Layer 5 of a small transformer language model trained on English Wikipedia (9 layers, counted from 0, width 128).
A neuron's activation on a vector x is SiLU(gate . x) times (in . x), where the dot is the dot product.

Input weights of the MLP neurons that the questions are about. A number n stands for n times 0.0034.
n69 gate: -14 -61 -28 14 -25 -7 15 -6 -33 -16 -1 -13 2 2 29 21 32 -5 1 -1 30 15 24 -57 9 21 -10 -29 17 -7 0 -4 -18 -23 -3 -22 -3 55 81 31 9 4 -15 -30 -16 2 0 -5 32 33 18 -26 74 -2 -20 -9 -21 19 19 6 6 44 -22 -23 -32 -7 67 -38 2 7 13 -26 -19 -52 -47 9 46 -33 -14 11 3 -9 24 -14 19 -20 9 -8 7 -42 29 34 -15 -5 -43 -3 38 58 -10 16 23 -8 7 26 22 8 17 -32 -14 -1 34 6 -42 21 30 18 20 9 -10 38 -1 -8 9 46 2 19 -3 -16
n101 gate: 7 16 11 -12 -2 2 -25 -32 2 5 -36 -14 -21 1 13 6 -23 40 32 -2 14 -21 -9 15 49 -16 -18 -34 6 28 -29 -18 -14 -41 -9 -7 -12 -27 -22 4 1 -33 4 16 -13 0 -20 -16 9 9 17 -25 31 11 -9 -25 5 -25 -4 4 -18 3 5 28 3 -13 10 23 27 -26 9 -1 -8 -32 18 11 3 8 17 42 9 -14 35 3 12 -42 -14 15 -38 8 26 24 -15 64 -51 -38 3 1 3 24 37 -10 23 19 -19 -3 1 18 82 -15 -6 10 -47 10 -6 57 30 -26 2 3 4 -31 4 10 -11 -16 -55 -42
n219 gate: 18 -16 28 17 -11 -22 0 20 16 -13 -26 -19 -31 -33 49 39 47 15 1 -6 29 -16 -11 -39 -13 -47 28 18 -22 31 -3 -12 -1 -50 -28 2 19 11 2 75 -43 -33 9 -27 -42 10 -41 14 13 -28 2 -9 -37 -85 -29 0 -64 -42 -19 39 -30 -9 -21 15 -12 16 8 14 -20 12 30 -4 -31 47 14 21 16 38 -1 -35 20 -22 18 18 20 5 -44 35 12 -43 65 24 17 0 0 1 -2 -11 16 -24 -16 -21 -10 15 -2 10 -7 -46 -15 -36 -7 32 -37 53 -26 35 27 -3 3 -37 29 -26 14 -22 -17 10 -29 7
n223 gate: 37 -52 44 11 -28 -34 30 -1 0 -7 15 26 -16 29 2 -36 -35 59 12 13 -47 11 7 -29 -2 -21 -37 -51 35 -32 15 -13 -22 -30 13 -30 -3 -15 19 4 16 -26 17 35 2 18 7 14 -23 -18 44 -25 -2 17 17 93 -27 51 -22 43 -18 -32 57 -52 -16 2 -5 -30 29 21 -17 -4 17 5 11 22 3 -53 -34 46 14 -26 7 9 2 -7 -45 -5 6 19 -28 3 -35 16 14 -24 6 -25 30 20 20 21 11 8 25 -22 36 -55 24 -6 27 7 25 -38 -2 31 -2 -24 -37 -13 15 -19 -8 -37 -40 5 -11 18
n263 gate: 40 -9 15 11 -52 -28 -30 13 29 -4 -29 -19 -23 1 15 13 -55 -14 -6 22 35 8 2 -19 60 -5 -48 -31 48 46 -17 16 -49 -28 -16 50 40 -3 -3 30 -29 18 -8 -25 -3 17 -23 1 -2 -3 4 18 -53 20 -65 16 -20 3 -62 17 22 -7 38 -7 25 30 -8 36 -37 7 89 16 -46 -19 -44 43 -3 -23 52 -18 3 11 -41 22 18 -23 23 4 -17 15 -18 41 51 27 -40 18 -2 -27 -2 18 10 -11 9 27 -16 11 -53 3 6 3 -20 11 16 -37 43 -6 -8 17 -5 -17 -29 -41 -30 -10 19 -2 -14 0
n307 gate: 4 11 -9 11 -18 -21 4 0 -19 -17 33 -7 0 -7 10 3 17 -31 14 -6 -8 -26 -5 1 9 7 2 -10 -16 13 -7 6 -11 2 51 -20 -43 21 17 -5 -46 -23 -16 3 -22 -28 -1 17 9 -1 48 12 33 -16 -8 -5 0 39 51 45 7 -64 31 -36 -10 -7 22 32 -20 45 -44 -40 -18 12 -9 26 -5 25 -51 -31 -12 -12 26 1 44 16 37 -30 -3 -6 21 -13 54 -4 -18 -29 -12 82 1 7 16 48 45 27 2 -47 -8 -38 25 -11 -1 -27 -26 -16 -34 10 -12 4 27 -7 20 19 1 2 -23 16 -15 26
n318 gate: -48 -21 0 -6 38 36 -11 53 -11 35 27 26 -2 26 5 -7 2 -26 4 -30 50 -58 -3 -2 -34 31 -41 -14 9 2 17 9 19 -38 40 60 -13 -38 -16 24 23 30 0 16 12 -19 -37 -23 -30 35 -6 -56 -20 -10 -34 22 -26 -33 29 11 0 18 -1 10 7 -6 -32 -40 30 14 60 51 7 -11 22 64 12 -29 -30 -3 -4 -9 -15 -41 -18 -45 4 -5 22 10 -22 7 31 -24 -25 29 -4 34 8 7 -32 -19 -77 -6 -13 -10 7 2 -18 -3 -6 20 8 32 14 -38 -19 -18 -22 3 12 44 -30 8 -28 42 12 29
n449 gate: -26 16 -10 4 20 -4 -21 -40 13 18 47 12 1 -10 11 40 28 -7 28 -43 3 10 -13 5 -17 -55 -8 -13 -6 11 27 14 11 -17 46 -5 -30 25 -48 41 -20 -5 3 -22 11 -24 -27 -25 2 1 -5 25 -31 -11 -10 33 18 15 9 -17 13 -5 3 59 7 6 -19 -10 6 17 32 -6 20 -6 -1 47 -17 -39 -7 -63 11 -19 13 -16 34 18 -1 20 -15 17 1 16 12 -30 28 -31 -14 24 -32 -18 -3 28 -5 -32 -11 8 -32 9 10 8 3 -3 18 -33 -5 0 -10 -7 -9 -11 5 9 1 3 -4 -23 23 -7
n593 gate: 10 2 1 70 39 0 -50 18 46 12 -10 20 6 -22 10 -36 -32 13 18 8 -7 22 -5 -2 50 -7 -5 -35 42 19 9 2 -7 -58 24 47 5 29 38 -39 -6 18 -60 -41 12 6 0 28 -15 -43 -21 2 30 -19 -39 14 0 19 -1 -3 28 -52 -14 2 4 -26 -19 -4 22 36 52 -2 -39 -13 14 19 -8 -17 -2 -60 45 -7 -29 0 7 -4 28 -38 -13 -56 8 -29 12 2 -14 -22 2 20 -41 17 -25 6 -3 4 14 -22 -13 -59 -6 -2 3 -9 -10 -3 22 3 -12 -2 -12 -52 19 10 5 24 -26 47 -35 53
n603 gate: -25 7 -3 0 -42 59 -10 53 15 -46 -35 38 -14 2 -10 -31 -3 8 22 -1 -8 13 -32 4 21 -3 -29 1 -38 -1 -9 19 3 -21 21 11 27 21 15 34 22 -10 -17 -13 21 34 -18 28 15 -11 -35 45 -2 12 -42 -13 -13 43 -19 20 5 14 35 -6 7 50 66 -8 -46 41 26 28 -43 18 19 -55 -58 -6 21 -35 29 -13 -17 -16 -39 20 -33 -3 -24 -2 -20 -27 20 -21 -23 -9 16 -2 -7 44 -5 -8 -23 22 54 -1 -15 9 -44 7 -3 -2 20 -26 -6 -22 -42 77 -4 -39 -11 -44 12 6 -32 21 38 68
n658 gate: 35 -16 4 12 -19 3 13 -15 -4 6 -11 14 -26 20 19 -31 -1 21 11 23 29 -37 -7 -11 -24 34 39 -6 6 0 32 -27 33 -17 -13 -4 2 -46 20 -87 -4 -16 -1 -1 6 48 -19 -1 -58 27 -26 -35 -21 -7 -33 50 38 8 -24 37 -40 -7 -3 24 13 -7 7 -53 -6 7 8 -17 23 -4 9 -11 4 -28 -7 -1 8 10 -25 -6 -15 -15 -27 -13 10 -7 22 52 -11 -29 -7 62 -1 -19 36 20 -39 -4 3 6 49 9 -24 3 -34 7 26 10 11 -6 22 -51 8 -25 3 -7 -33 16 -25 12 -37 -1 -20 40
n660 gate: 27 -11 -12 -20 32 8 36 35 -30 -2 -5 1 -3 21 17 -11 -9 2 16 3 19 42 -43 12 -26 -36 8 -14 21 -15 -47 80 -7 46 -42 5 -17 40 32 -8 15 -41 -16 23 -31 24 2 -33 -13 20 -37 9 11 -11 2 -15 -7 -94 -33 -26 -31 -24 -23 -5 -7 61 15 -12 -14 5 19 26 -4 -8 16 -7 29 24 -28 -25 30 7 2 -1 -20 6 2 8 3 23 -48 9 1 -33 -5 12 0 -32 -30 -38 55 33 -24 1 -2 1 -29 -28 8 5 44 -2 39 -19 -15 8 31 -1 -2 10 35 19 -24 32 -3 1 9 -39
n69 in: 3 -48 -2 12 -12 25 -51 36 -15 -15 15 -10 -52 49 23 20 0 -20 4 1 17 41 11 -37 15 52 -1 14 13 18 -17 -36 21 -55 17 -5 9 11 27 23 11 25 -16 -16 5 -14 -29 8 45 4 14 -23 -20 38 0 -1 23 0 -14 -8 52 49 -8 -34 8 -4 -2 -11 -33 -22 34 36 -10 15 -25 -23 -7 47 -26 17 6 26 -1 -28 -52 36 -25 12 -19 -17 18 49 -11 20 -29 -12 42 37 0 -3 25 -30 27 46 18 -27 28 22 15 9 -3 16 15 14 21 15 14 -13 15 16 26 -21 20 16 -4 -1 6 -40
n101 in: 19 -3 3 -3 -2 -8 9 -2 -3 -11 36 -15 -22 -17 -21 -47 5 72 9 -40 16 -8 37 -25 -5 41 -37 27 27 -31 10 -23 -34 -1 4 22 8 -8 -14 -1 31 -9 -1 -6 -21 17 -25 -24 18 1 22 -34 19 -8 30 21 17 -2 5 -24 -6 19 -9 -3 -3 18 -15 37 28 -18 -3 6 -29 -30 5 -6 10 -15 -43 -19 7 -8 32 -20 38 -31 16 5 -23 -21 -34 -18 -25 19 3 11 10 41 12 -10 16 12 -14 -38 -45 -11 30 -21 57 -6 16 -18 13 36 6 -31 -16 7 -16 8 11 31 -12 31 20 -7 -38 -25
n219 in: -38 7 40 -23 7 -18 -3 11 9 -8 -21 20 -16 -11 16 22 -13 -22 -5 -2 43 -29 62 14 -2 -12 9 24 -8 27 26 -5 -4 -23 0 -4 -6 -15 -9 -10 -20 23 -18 7 -23 53 30 12 24 -19 -60 -4 -19 7 -48 27 -29 -7 9 13 14 55 42 -15 -38 -4 10 -12 -56 -5 26 1 32 3 -46 30 31 12 -31 -12 -8 -11 -18 12 35 -1 -10 -2 39 40 -4 0 -24 -3 -12 -42 -21 -5 -34 16 14 -22 -7 -4 -4 -55 -18 -7 -8 13 64 -23 -14 21 -20 -38 13 19 -10 -6 25 16 -33 5 -37 -6 12 6
n223 in: 13 11 15 4 -16 -11 9 -11 35 -22 -10 13 -49 -56 -4 40 -21 -18 19 9 1 -12 -8 -13 58 -34 -15 -46 34 43 36 2 20 -1 -21 -20 -11 18 -4 60 -47 -25 24 -9 -35 -8 -5 -22 -3 32 12 23 1 -2 -23 -14 -15 7 6 -18 -13 -8 -8 -8 -24 1 7 28 11 29 -37 -30 -8 15 -9 -12 51 -38 5 28 -45 -27 -1 14 -33 14 -21 -25 59 -22 31 -35 1 -11 -5 -1 -9 4 4 12 36 28 -4 -29 9 13 15 -3 -12 -37 -32 -9 39 -1 -48 23 6 10 26 -9 44 20 23 -7 -6 32 -9 -2
n263 in: -7 -12 9 13 7 -17 -8 6 -4 65 -27 -7 22 15 10 -31 23 -4 -12 -17 3 -56 28 -37 -52 11 15 -13 -9 -33 -10 37 7 -8 42 -9 21 20 26 24 6 -35 -18 9 57 30 3 6 -3 4 -22 -33 21 -13 25 36 -3 -6 -1 -32 45 -7 -36 -19 3 -6 -17 -28 30 -1 -13 -39 5 10 7 19 -16 -20 -32 -3 -25 -16 -26 -35 20 19 19 -39 4 19 -17 -35 -23 -6 29 -5 -8 49 -18 -6 -18 9 9 3 -13 -3 11 -16 3 -16 -19 48 -42 23 -68 27 -14 -11 14 -5 14 0 34 -17 -8 -10 -17 -5
n307 in: 10 -31 35 -15 2 -31 29 12 -18 -38 -9 17 -18 4 29 32 18 -6 -27 -23 22 24 2 21 52 40 -3 1 21 6 34 5 36 -26 -64 16 13 21 1 14 13 -6 16 -38 4 43 13 -3 4 7 -35 -11 -2 5 4 5 7 -19 -6 10 32 11 0 0 -8 41 -1 9 5 43 22 0 14 40 -2 3 7 -10 11 -3 -2 -24 10 18 -8 -21 -1 -4 6 -14 39 -5 -42 11 -3 1 22 -15 45 4 -14 -20 -21 -4 65 10 77 -45 15 -6 -6 16 7 4 -6 -24 -5 -21 47 -26 -23 -45 -34 -1 -4 -23 -31 25
n318 in: 36 -23 -4 19 -54 -11 -27 -24 9 -1 22 1 -1 5 24 -47 48 12 16 25 24 95 15 6 28 14 36 -3 -35 14 -3 37 5 -26 -4 -5 -26 -18 -20 -13 3 -1 21 -3 -9 6 -17 12 -5 -42 -29 -23 4 -15 22 52 -16 2 0 2 17 -28 19 2 -5 31 10 -1 -44 5 -48 -3 -2 21 -6 -6 26 -22 12 45 -28 25 -1 15 45 26 -33 -17 -2 -52 38 36 -44 -39 4 -4 -8 -2 0 -1 37 -34 5 17 54 30 -21 6 19 -2 -5 -4 10 -3 3 23 12 -40 -18 32 -26 6 -23 33 2 -52 -26 -3
n449 in: -5 -27 7 -14 44 4 -36 14 6 13 31 -21 37 8 -9 23 -32 0 17 8 -4 18 4 -16 12 4 -10 9 30 33 7 -12 0 -2 83 1 -7 -4 -12 -31 -34 15 13 -21 2 -35 14 28 -19 24 -27 -21 -28 -15 -6 34 30 -38 -5 24 10 -5 17 9 -9 -14 -12 -5 -60 3 21 32 24 -7 -20 42 8 -23 -4 2 9 18 -20 5 20 0 -14 34 -28 5 -4 -1 12 19 23 -17 17 2 13 -17 4 -12 12 -5 -18 -12 -19 -6 21 22 -6 17 10 -31 29 19 12 -6 2 12 -32 -6 -56 22 2 -15 -11 3
n593 in: -1 -31 12 5 53 21 -17 -4 1 46 -8 -4 14 -50 4 -8 -23 23 -15 -34 -45 10 7 -11 -16 34 25 -20 12 23 35 8 -65 -32 7 -16 -24 48 0 3 -12 49 32 35 12 -5 -30 2 -12 -20 31 -12 48 10 -14 -9 32 -4 0 17 -4 -16 58 -22 15 -20 -9 14 -52 3 0 8 -42 -32 -5 22 -21 -68 -38 -46 74 -2 10 20 -32 25 25 -4 -42 -64 -3 5 -26 -21 30 -16 -2 -19 -1 12 -2 41 16 23 -2 -43 -10 12 18 -23 -13 -65 -16 -21 -8 -39 -9 9 -7 31 63 -1 2 -22 31 12 6 10
n603 in: -13 43 -22 -6 1 15 5 35 -37 10 -26 -1 -11 2 5 1 -19 7 32 -16 13 -10 9 11 22 -5 2 29 9 25 7 24 5 16 -16 16 9 -8 -45 8 24 14 -12 8 -5 -38 14 -8 1 10 -17 -18 9 -36 -5 -16 -32 13 -15 -35 23 31 12 -34 33 24 -9 -36 -24 -22 -3 18 12 -22 -22 -47 -52 16 6 -69 9 -32 -14 18 -81 2 -17 44 15 -19 -17 -8 52 -35 -25 9 1 -32 -39 23 -15 12 -42 11 -12 15 34 12 -72 5 26 -37 4 -38 -21 -26 -7 11 -16 43 -26 -21 -30 26 -48 16 13 -31
n658 in: 4 -14 -11 -1 -22 -14 -5 11 21 66 18 33 15 -1 -8 -5 0 4 -7 11 1 52 21 -30 -14 -8 12 -27 -20 10 22 39 23 13 10 -16 57 -10 0 -12 -35 -4 36 4 1 14 29 16 1 11 -6 19 33 -27 30 -16 10 27 0 -29 -47 -46 -2 19 -20 28 -1 19 -13 6 -21 15 -29 -25 -16 4 17 -12 15 2 24 -18 21 9 28 33 -34 -32 26 21 -22 13 -9 -5 19 -9 56 35 -29 -6 8 46 1 15 -2 -32 19 -8 -22 -61 9 13 38 -30 6 6 -40 22 3 -16 -14 4 13 -25 37 10 -10 -32
n660 in: -6 41 9 1 6 58 -35 26 -21 6 -25 1 23 24 27 27 0 -25 13 -6 30 5 -34 14 3 -33 33 -26 29 16 0 25 -2 -53 9 -2 -41 -14 4 8 4 30 37 -10 9 18 20 1 46 19 0 -19 -52 -11 11 -1 23 -22 8 -34 16 49 4 -12 -25 -15 43 3 40 37 14 -9 3 32 14 -2 3 16 -19 -18 -1 -54 -1 3 6 26 31 -36 18 -29 10 22 17 1 -1 -26 26 -14 -9 -1 23 -13 -70 18 -23 30 -20 -4 13 -32 -30 24 -21 29 -22 -9 -3 2 23 7 5 0 -21 35 -9 21 50 1

Each question shows a token from some text and the vector x that enters the MLP there. A number n stands for n times 0.088.

" the": 13 -2 10 10 -22 9 -1 -6 5 31 10 15 0 27 11 6 -11 -4 -39 -55 7 12 2 0 2 31 13 40 0 -2 22 -1 -6 0 12 4 4 -17 11 7 -10 -3 20 11 -17 19 -9 -13 -4 -3 -4 0 -8 -11 -41 -5 -4 -7 -9 4 -2 -7 12 -12 12 13 2 -4 8 1 -1 4 -1 7 2 10 -10 -11 -2 -4 -3 -22 23 5 -6 15 -8 10 6 5 -5 -17 -7 -5 0 21 8 19 15 8 7 3 2 8 6 13 -1 -2 -3 0 5 1 18 -2 3 -2 -2 -8 22 8 -14 -6 -13 -8 -13 -6 -1 -1
The most active neuron and its activation: n658, at about 2.4

"1": 16 29 25 -2 -2 -2 1 8 -1 32 28 6 -22 -9 5 3 -14 -22 -26 -5 17 9 10 -5 -4 -19 45 20 -19 16 -7 -9 -1 0 8 -20 -17 -8 -1 18 -8 -4 9 20 -7 -10 -14 11 5 -9 0 -4 20 8 -15 -3 -23 -8 -6 -22 -19 37 -5 0 34 13 -6 7 43 14 20 11 -39 18 4 -4 7 -11 -3 -10 0 -7 26 -13 7 -2 0 5 -1 17 -7 23 -6 25 -3 -7 12 10 -9 5 10 -17 -8 -8 -3 2 5 16 -2 -12 9 -12 -18 20 -18 16 13 0 -15 -5 12 -15 2 -18 10 -23 2 -8
Which of these neurons fires most? n219

"42": -8 3 -3 -29 -25 1 3 -23 -18 5 7 1 28 -10 -9 -11 -10 7 -28 -15 15 16 -18 36 -3 -15 10 -12 1 -14 39 0 13 16 15 -6 -13 19 -10 -29 5 -17 -5 16 31 -22 12 14 31 -3 17 22 8 16 20 13 8 -2 -24 -4 -26 17 -16 -8 -6 -7 -21 -18 33 -10 -17 -9 -5 -2 10 32 0 -11 0 10 -28 9 9 -17 -3 16 -2 6 23 19 10 3 3 -4 12 -18 13 3 7 12 -5 0 14 -18 -21 -1 4 9 3 -1 -5 8 -1 -6 1 1 8 -15 14 3 -20 -18 -16 0 20 -5 6 -21
Which of these neurons fires most? n69

"30": 9 3 5 -11 -25 5 12 -16 -13 15 -16 9 6 2 3 -16 1 -1 -45 -22 7 8 -8 21 24 1 26 -12 -8 -7 8 10 22 1 -2 -5 7 -9 -5 1 -8 -17 -5 -7 26 -5 -5 8 27 -12 -20 18 -7 17 33 -5 4 -1 -24 3 -31 36 -20 2 11 -11 -3 -30 25 -8 -11 -1 -3 -4 13 16 0 -5 -11 38 -35 2 -2 -10 -6 -1 -9 2 29 1 6 6 -6 2 2 4 26 19 5 1 -4 12 -11 4 -1 6 19 14 -7 -20 -17 13 -5 -9 -6 15 -4 -9 18 12 -27 -7 7 -12 4 8 16 -10
Which of these neurons fires most? n658

"6": -1 -10 11 -10 -8 10 -4 -6 6 -12 20 -12 10 -3 -14 -7 4 6 -53 -1 -21 1 -10 15 -13 -13 -14 -12 17 -13 28 -1 -28 24 -13 1 17 -13 -2 25 0 24 29 -6 12 -24 2 9 30 14 3 1 7 -2 19 -10 5 9 25 3 -8 1 -10 16 -10 -18 20 37 26 -8 1 27 -6 8 2 12 30 -14 8 19 -4 22 3 -16 9 1 12 7 4 -4 -6 18 -3 -1 8 -1 15 -8 10 -17 9 -12 12 6 -8 -24 -2 -9 -15 14 -6 -3 7 9 -5 4 -9 -28 23 19 -8 -11 -23 17 9 -12 -1 -25
The most active neuron and its activation: n219, at about 0.54

" play": -25 -27 -10 -5 8 -18 12 2 -3 37 12 10 11 -4 -11 12 -22 -12 -30 -21 17 33 -8 12 -32 -4 28 -9 -21 -15 22 -3 0 -22 -10 -1 8 21 0 26 0 15 9 -8 -21 15 9 -7 0 5 -19 -20 5 0 -4 -26 -11 -9 14 4 -16 0 -21 -6 27 -9 -15 -4 6 8 5 -9 0 14 -10 3 -34 -35 0 -30 -3 -4 -2 -9 3 21 7 14 30 -33 10 10 -22 1 14 9 -4 3 -19 0 -16 -6 -1 6 -4 6 5 -2 -12 17 9 11 14 -16 -3 -5 -19 -13 23 -10 19 22 -5 -11 10 -17 -11 5
The most active neuron and its activation: n593, at about 1.5

" in": 0 -12 13 -5 2 10 -6 -11 4 21 -2 10 -1 -19 15 10 -23 16 -25 -58 -10 15 -32 15 -15 24 18 3 -16 -6 27 28 -5 -14 19 -1 4 13 4 6 2 -8 5 -6 -23 9 -15 0 8 0 -3 -10 8 -24 -2 -3 -2 -4 6 -26 -4 -7 8 1 13 10 4 -13 -13 7 3 -2 -9 3 -8 13 -2 -16 -3 -14 -8 -21 -9 -7 -27 8 2 2 11 -23 -6 -23 -18 5 -2 12 -2 13 -19 0 -7 5 14 -17 7 2 0 3 8 -15 10 28 21 -2 -17 -18 -9 6 -8 14 -6 -4 1 -2 -20 -7 -5 -9
Which two neurons fire most, strongest first? n593, n603

"{": 26 -1 -12 -26 -3 13 3 -3 6 -12 5 16 7 -7 -11 26 6 -5 -39 2 32 -15 -17 -9 6 -1 -10 21 5 -5 -8 32 -9 -19 -27 7 6 -29 4 41 18 -16 18 10 20 -12 -21 -9 10 5 0 9 -12 -13 18 -19 10 -27 -6 5 12 -2 -3 7 4 -57 7 3 -22 -9 7 -2 10 15 -2 -13 19 -34 12 30 5 5 30 -20 8 23 8 -9 0 3 -14 -2 -3 31 -2 -7 1 -26 24 -24 15 -6 -6 -1 -25 12 -3 -4 4 -2 2 -5 -17 26 10 -18 -2 -20 14 3 8 -5 -18 -18 1 8 16 -13
The most active neuron and its activation: n660, at about 0.68

" ": -15 -16 7 -12 -2 -12 -1 -11 -2 -1 12 -7 0 -9 11 7 -12 -4 -38 -45 -10 8 -5 8 -11 12 -6 19 25 -2 0 8 -5 -17 12 -8 1 10 -7 -7 -11 1 15 -3 0 -32 -6 -1 40 10 23 4 9 13 18 -2 3 -2 -2 14 8 -11 -19 9 -20 -7 -5 -1 -21 -26 -34 4 7 -5 11 24 -5 -2 -4 -1 5 -12 3 -12 -9 5 4 12 2 -15 8 -13 -14 0 0 -21 -4 21 16 0 19 4 -1 0 -10 14 5 -7 7 -5 -6 -7 -13 -8 -20 6 6 -16 20 6 11 -7 -13 -17 5 -15 -24 -5
The three highest activations, in order: n307, n101, n449

"a": 10 17 -5 3 -1 0 -24 12 -10 26 -10 -3 5 -11 -16 15 -20 -25 -88 -8 -11 -1 -1 14 20 27 14 -18 -13 -13 -14 14 -27 -5 10 1 13 8 7 -4 1 -14 0 13 23 5 -4 -1 0 15 16 9 -6 5 -5 -11 15 9 8 3 -7 27 14 -4 14 2 -9 3 -12 3 1 -3 -18 2 0 -3 -10 11 -8 -12 11 6 2 -1 -7 7 15 -8 -8 20 -16 14 3 0 -1 -26 -1 26 -14 -1 9 13 -8 18 -7 -5 3 -13 -14 5 -19 -1 -8 13 -4 20 -12 0 7 1 0 14 -13 2 -19 -14 -3 2
The three highest activations, in order: n263, n593, n223

" ×": -2 3 -21 -16 -3 -3 0 -7 -8 16 -23 1 -11 -2 3 -10 -7 15 -32 -28 -25 -17 5 3 -2 13 40 -4 -19 -17 39 5 -15 -16 -1 -7 8 -5 1 -30 6 -9 -18 15 1 -3 -7 1 6 3 19 23 -3 -9 15 -14 11 -9 7 -2 -27 27 -17 5 -9 -38 30 -19 5 -10 -23 -21 -17 0 31 27 7 -19 -1 19 -19 -27 -7 2 8 7 -10 1 18 28 -1 -5 -7 -16 3 -13 -1 -4 5 -2 -1 -5 -22 -10 3 1 30 6 -11 -15 -28 9 14 -22 -13 34 5 -19 4 6 19 17 -25 -8 30 5 -22 4
The most active neuron and its activation: n223, at about 1.4

".": -5 17 11 17 14 15 -15 -8 -6 33 3 -11 -9 13 11 13 -20 21 -34 -62 1 16 1 3 4 9 22 19 4 6 -7 2 4 -10 8 -18 -7 -10 11 -5 0 11 -14 -4 -11 2 -17 -15 4 5 -4 2 -5 8 -19 -3 0 0 -9 -1 0 -21 22 1 -4 8 -4 -4 4 3 11 8 18 8 12 5 15 -9 -10 8 -8 7 -2 -2 -10 3 -11 -11 17 -14 12 -11 -41 4 -4 3 -2 2 -3 6 7 -3 -10 6 2 7 9 -6 1 6 -4 -15 -3 1 11 -16 -5 2 -12 2 3 -1 0 8 -21 0 -1 -11
The most active neuron and its activation: n593, at about 1.9

"(": 4 2 18 -14 0 16 21 -34 11 10 -16 -9 2 -11 1 4 23 12 -30 -11 -16 -21 -42 5 -10 12 17 6 17 10 1 -3 -7 14 20 17 -10 5 -2 -8 8 -4 11 -19 8 -38 -10 1 -2 -1 -32 27 21 -5 -28 0 1 -22 20 -9 16 10 -6 5 -3 -36 3 0 -27 -23 -12 9 15 7 -9 23 22 -13 12 9 22 15 14 -22 1 6 -19 -18 9 -21 -21 3 2 4 -1 11 -24 -27 31 -20 2 -1 11 4 -25 27 -7 -4 5 -5 6 -10 3 7 -29 -1 -10 -9 11 -4 -4 -12 -4 10 5 -43 7 12
Which of these neurons fires most? n449

" George": -15 10 4 -17 -18 11 -15 24 3 42 25 -9 7 8 -9 -8 -5 15 -49 -18 -9 6 -17 -1 21 -12 9 -1 -1 9 9 -8 -7 -7 -4 15 6 0 16 5 -17 5 27 -2 -14 10 -14 -22 7 6 -5 -27 -4 22 -21 -3 -15 -19 3 -3 19 36 -3 0 -5 3 -15 2 -9 13 15 0 -7 6 14 -21 25 0 24 -11 -6 -12 -12 -6 15 10 -10 5 -2 -14 -14 2 -6 -8 -12 1 0 -6 -16 14 2 -6 -14 0 4 17 13 1 -42 1 -32 11 -2 -3 30 2 1 26 6 -1 -5 -25 16 -6 -37 -11 -4 -14
The most active neuron and its activation: n603, at about 4.4

"ers": 5 9 7 23 -12 1 -19 10 12 26 14 -13 12 5 3 2 -14 -1 -84 -11 28 9 -6 -27 8 1 16 6 -6 0 -2 -4 1 -25 27 -33 25 5 1 11 -3 1 8 -14 -15 40 -26 -1 6 2 11 -2 -2 0 -6 -5 -2 -20 -1 -1 -3 -15 8 -2 -13 15 -20 -3 -12 11 7 15 -1 -1 11 31 7 -10 -18 -15 8 9 0 -17 3 -7 -1 -17 0 -11 -7 -14 -6 2 -5 9 -6 19 -16 12 2 3 15 -2 4 10 5 -20 0 7 7 11 -6 -6 21 20 -11 -8 13 5 18 -22 -6 5 -5 3 -2 -7
The three highest activations, in order: n263, n593, n69

"d": -9 -15 40 -33 -9 11 19 0 12 -3 -16 6 14 -37 -1 29 24 5 -46 12 3 24 -45 18 -13 -10 -14 -6 -1 -2 45 3 -1 29 -12 0 -8 2 -3 7 -17 4 16 4 -15 -42 8 3 12 10 4 7 0 13 0 21 22 6 -5 10 23 -17 -9 -6 -16 18 -10 12 -1 -17 -7 4 6 -3 -6 -18 6 23 -4 14 20 -5 -4 -11 7 -1 2 13 1 2 -4 9 -4 17 0 -14 2 8 10 -24 21 5 -4 0 -9 -25 23 2 -11 -22 18 -32 -9 27 -12 1 24 -8 17 30 5 -13 -1 5 0 -10 8 8
The three highest activations, in order: n307, n263, n219

"ley": 0 2 -7 -9 -8 10 -23 22 -10 36 9 5 10 12 -4 -3 -14 -1 -79 -12 -21 -4 5 -18 -4 -19 -1 -6 -6 11 -6 11 -5 -8 -10 20 14 12 2 -20 -11 4 8 -7 -7 26 3 6 2 20 6 11 -8 6 -5 1 -6 -1 20 -5 -13 2 -11 -5 2 1 -4 -5 3 12 23 33 -8 22 -1 12 13 -31 19 -10 1 23 0 -6 4 -1 25 -9 20 13 -15 0 9 0 14 -12 1 -8 -7 11 -8 5 2 -9 -5 -10 12 -4 -21 19 -3 11 -4 6 28 5 -6 16 -7 10 14 -3 -16 -10 -2 -16 -11 0
Which of these neurons fires most? n263

"^": 18 15 14 -20 0 8 13 8 0 -1 13 -9 3 0 0 22 -20 -12 -42 -12 3 13 -11 17 9 -3 -3 -15 23 -9 17 8 -5 3 0 -22 25 15 8 -7 0 22 4 19 -8 -22 -8 -19 8 3 46 22 -3 -3 -1 -1 8 5 4 13 5 13 -17 13 -12 -47 -3 13 -5 -39 -8 12 10 -2 13 26 17 1 8 32 14 17 4 -14 5 13 14 18 2 -16 7 -25 12 2 18 -9 -25 -6 28 -14 2 -17 13 -2 -44 5 29 -9 18 -14 -24 -2 -2 -9 -3 21 -14 -21 2 -17 1 3 -18 -18 27 -17 -18 -6
Which of these neurons fires most? n101

"n": 0 -15 20 -34 -15 -3 -12 -18 -5 -7 8 5 -7 -18 0 4 10 0 -48 14 25 18 6 8 -28 -11 1 -18 7 4 43 -11 -9 22 -13 -22 -1 -21 -10 20 20 -2 30 3 3 -45 20 -1 7 -7 15 10 15 -14 24 38 25 11 12 -16 11 1 -12 26 5 6 10 2 -7 -13 -10 16 -1 0 -6 14 7 1 -21 25 -2 1 8 -9 18 15 -8 22 -23 9 -2 25 -3 8 -16 13 -4 34 10 -19 23 -3 21 13 -9 -11 24 5 20 9 9 -14 -8 22 -11 18 6 -6 15 16 0 -1 -1 3 -10 -25 -10 16
The three highest activations, in order: n101, n69, n449

"ues": 8 25 6 12 1 29 -14 8 13 22 2 1 14 4 -3 5 -28 -1 -79 -3 10 -2 -18 7 5 -15 -18 6 -17 -8 -14 -6 -15 -14 -11 9 5 -8 1 16 3 -4 14 6 2 23 -6 -3 0 21 28 23 -5 16 -15 -15 -13 -13 10 -14 -3 10 -10 -22 -18 10 -11 17 7 -3 18 20 -17 7 -3 11 -5 -1 18 -2 19 11 5 -7 11 -1 15 -13 5 -24 -24 15 11 29 -4 3 -3 0 -16 6 -1 34 9 -4 -10 -3 -4 -7 -11 5 -15 8 -5 -8 -2 1 -14 7 17 20 -1 -15 9 -21 0 -10 -2 6
Which of these neurons fires most? n593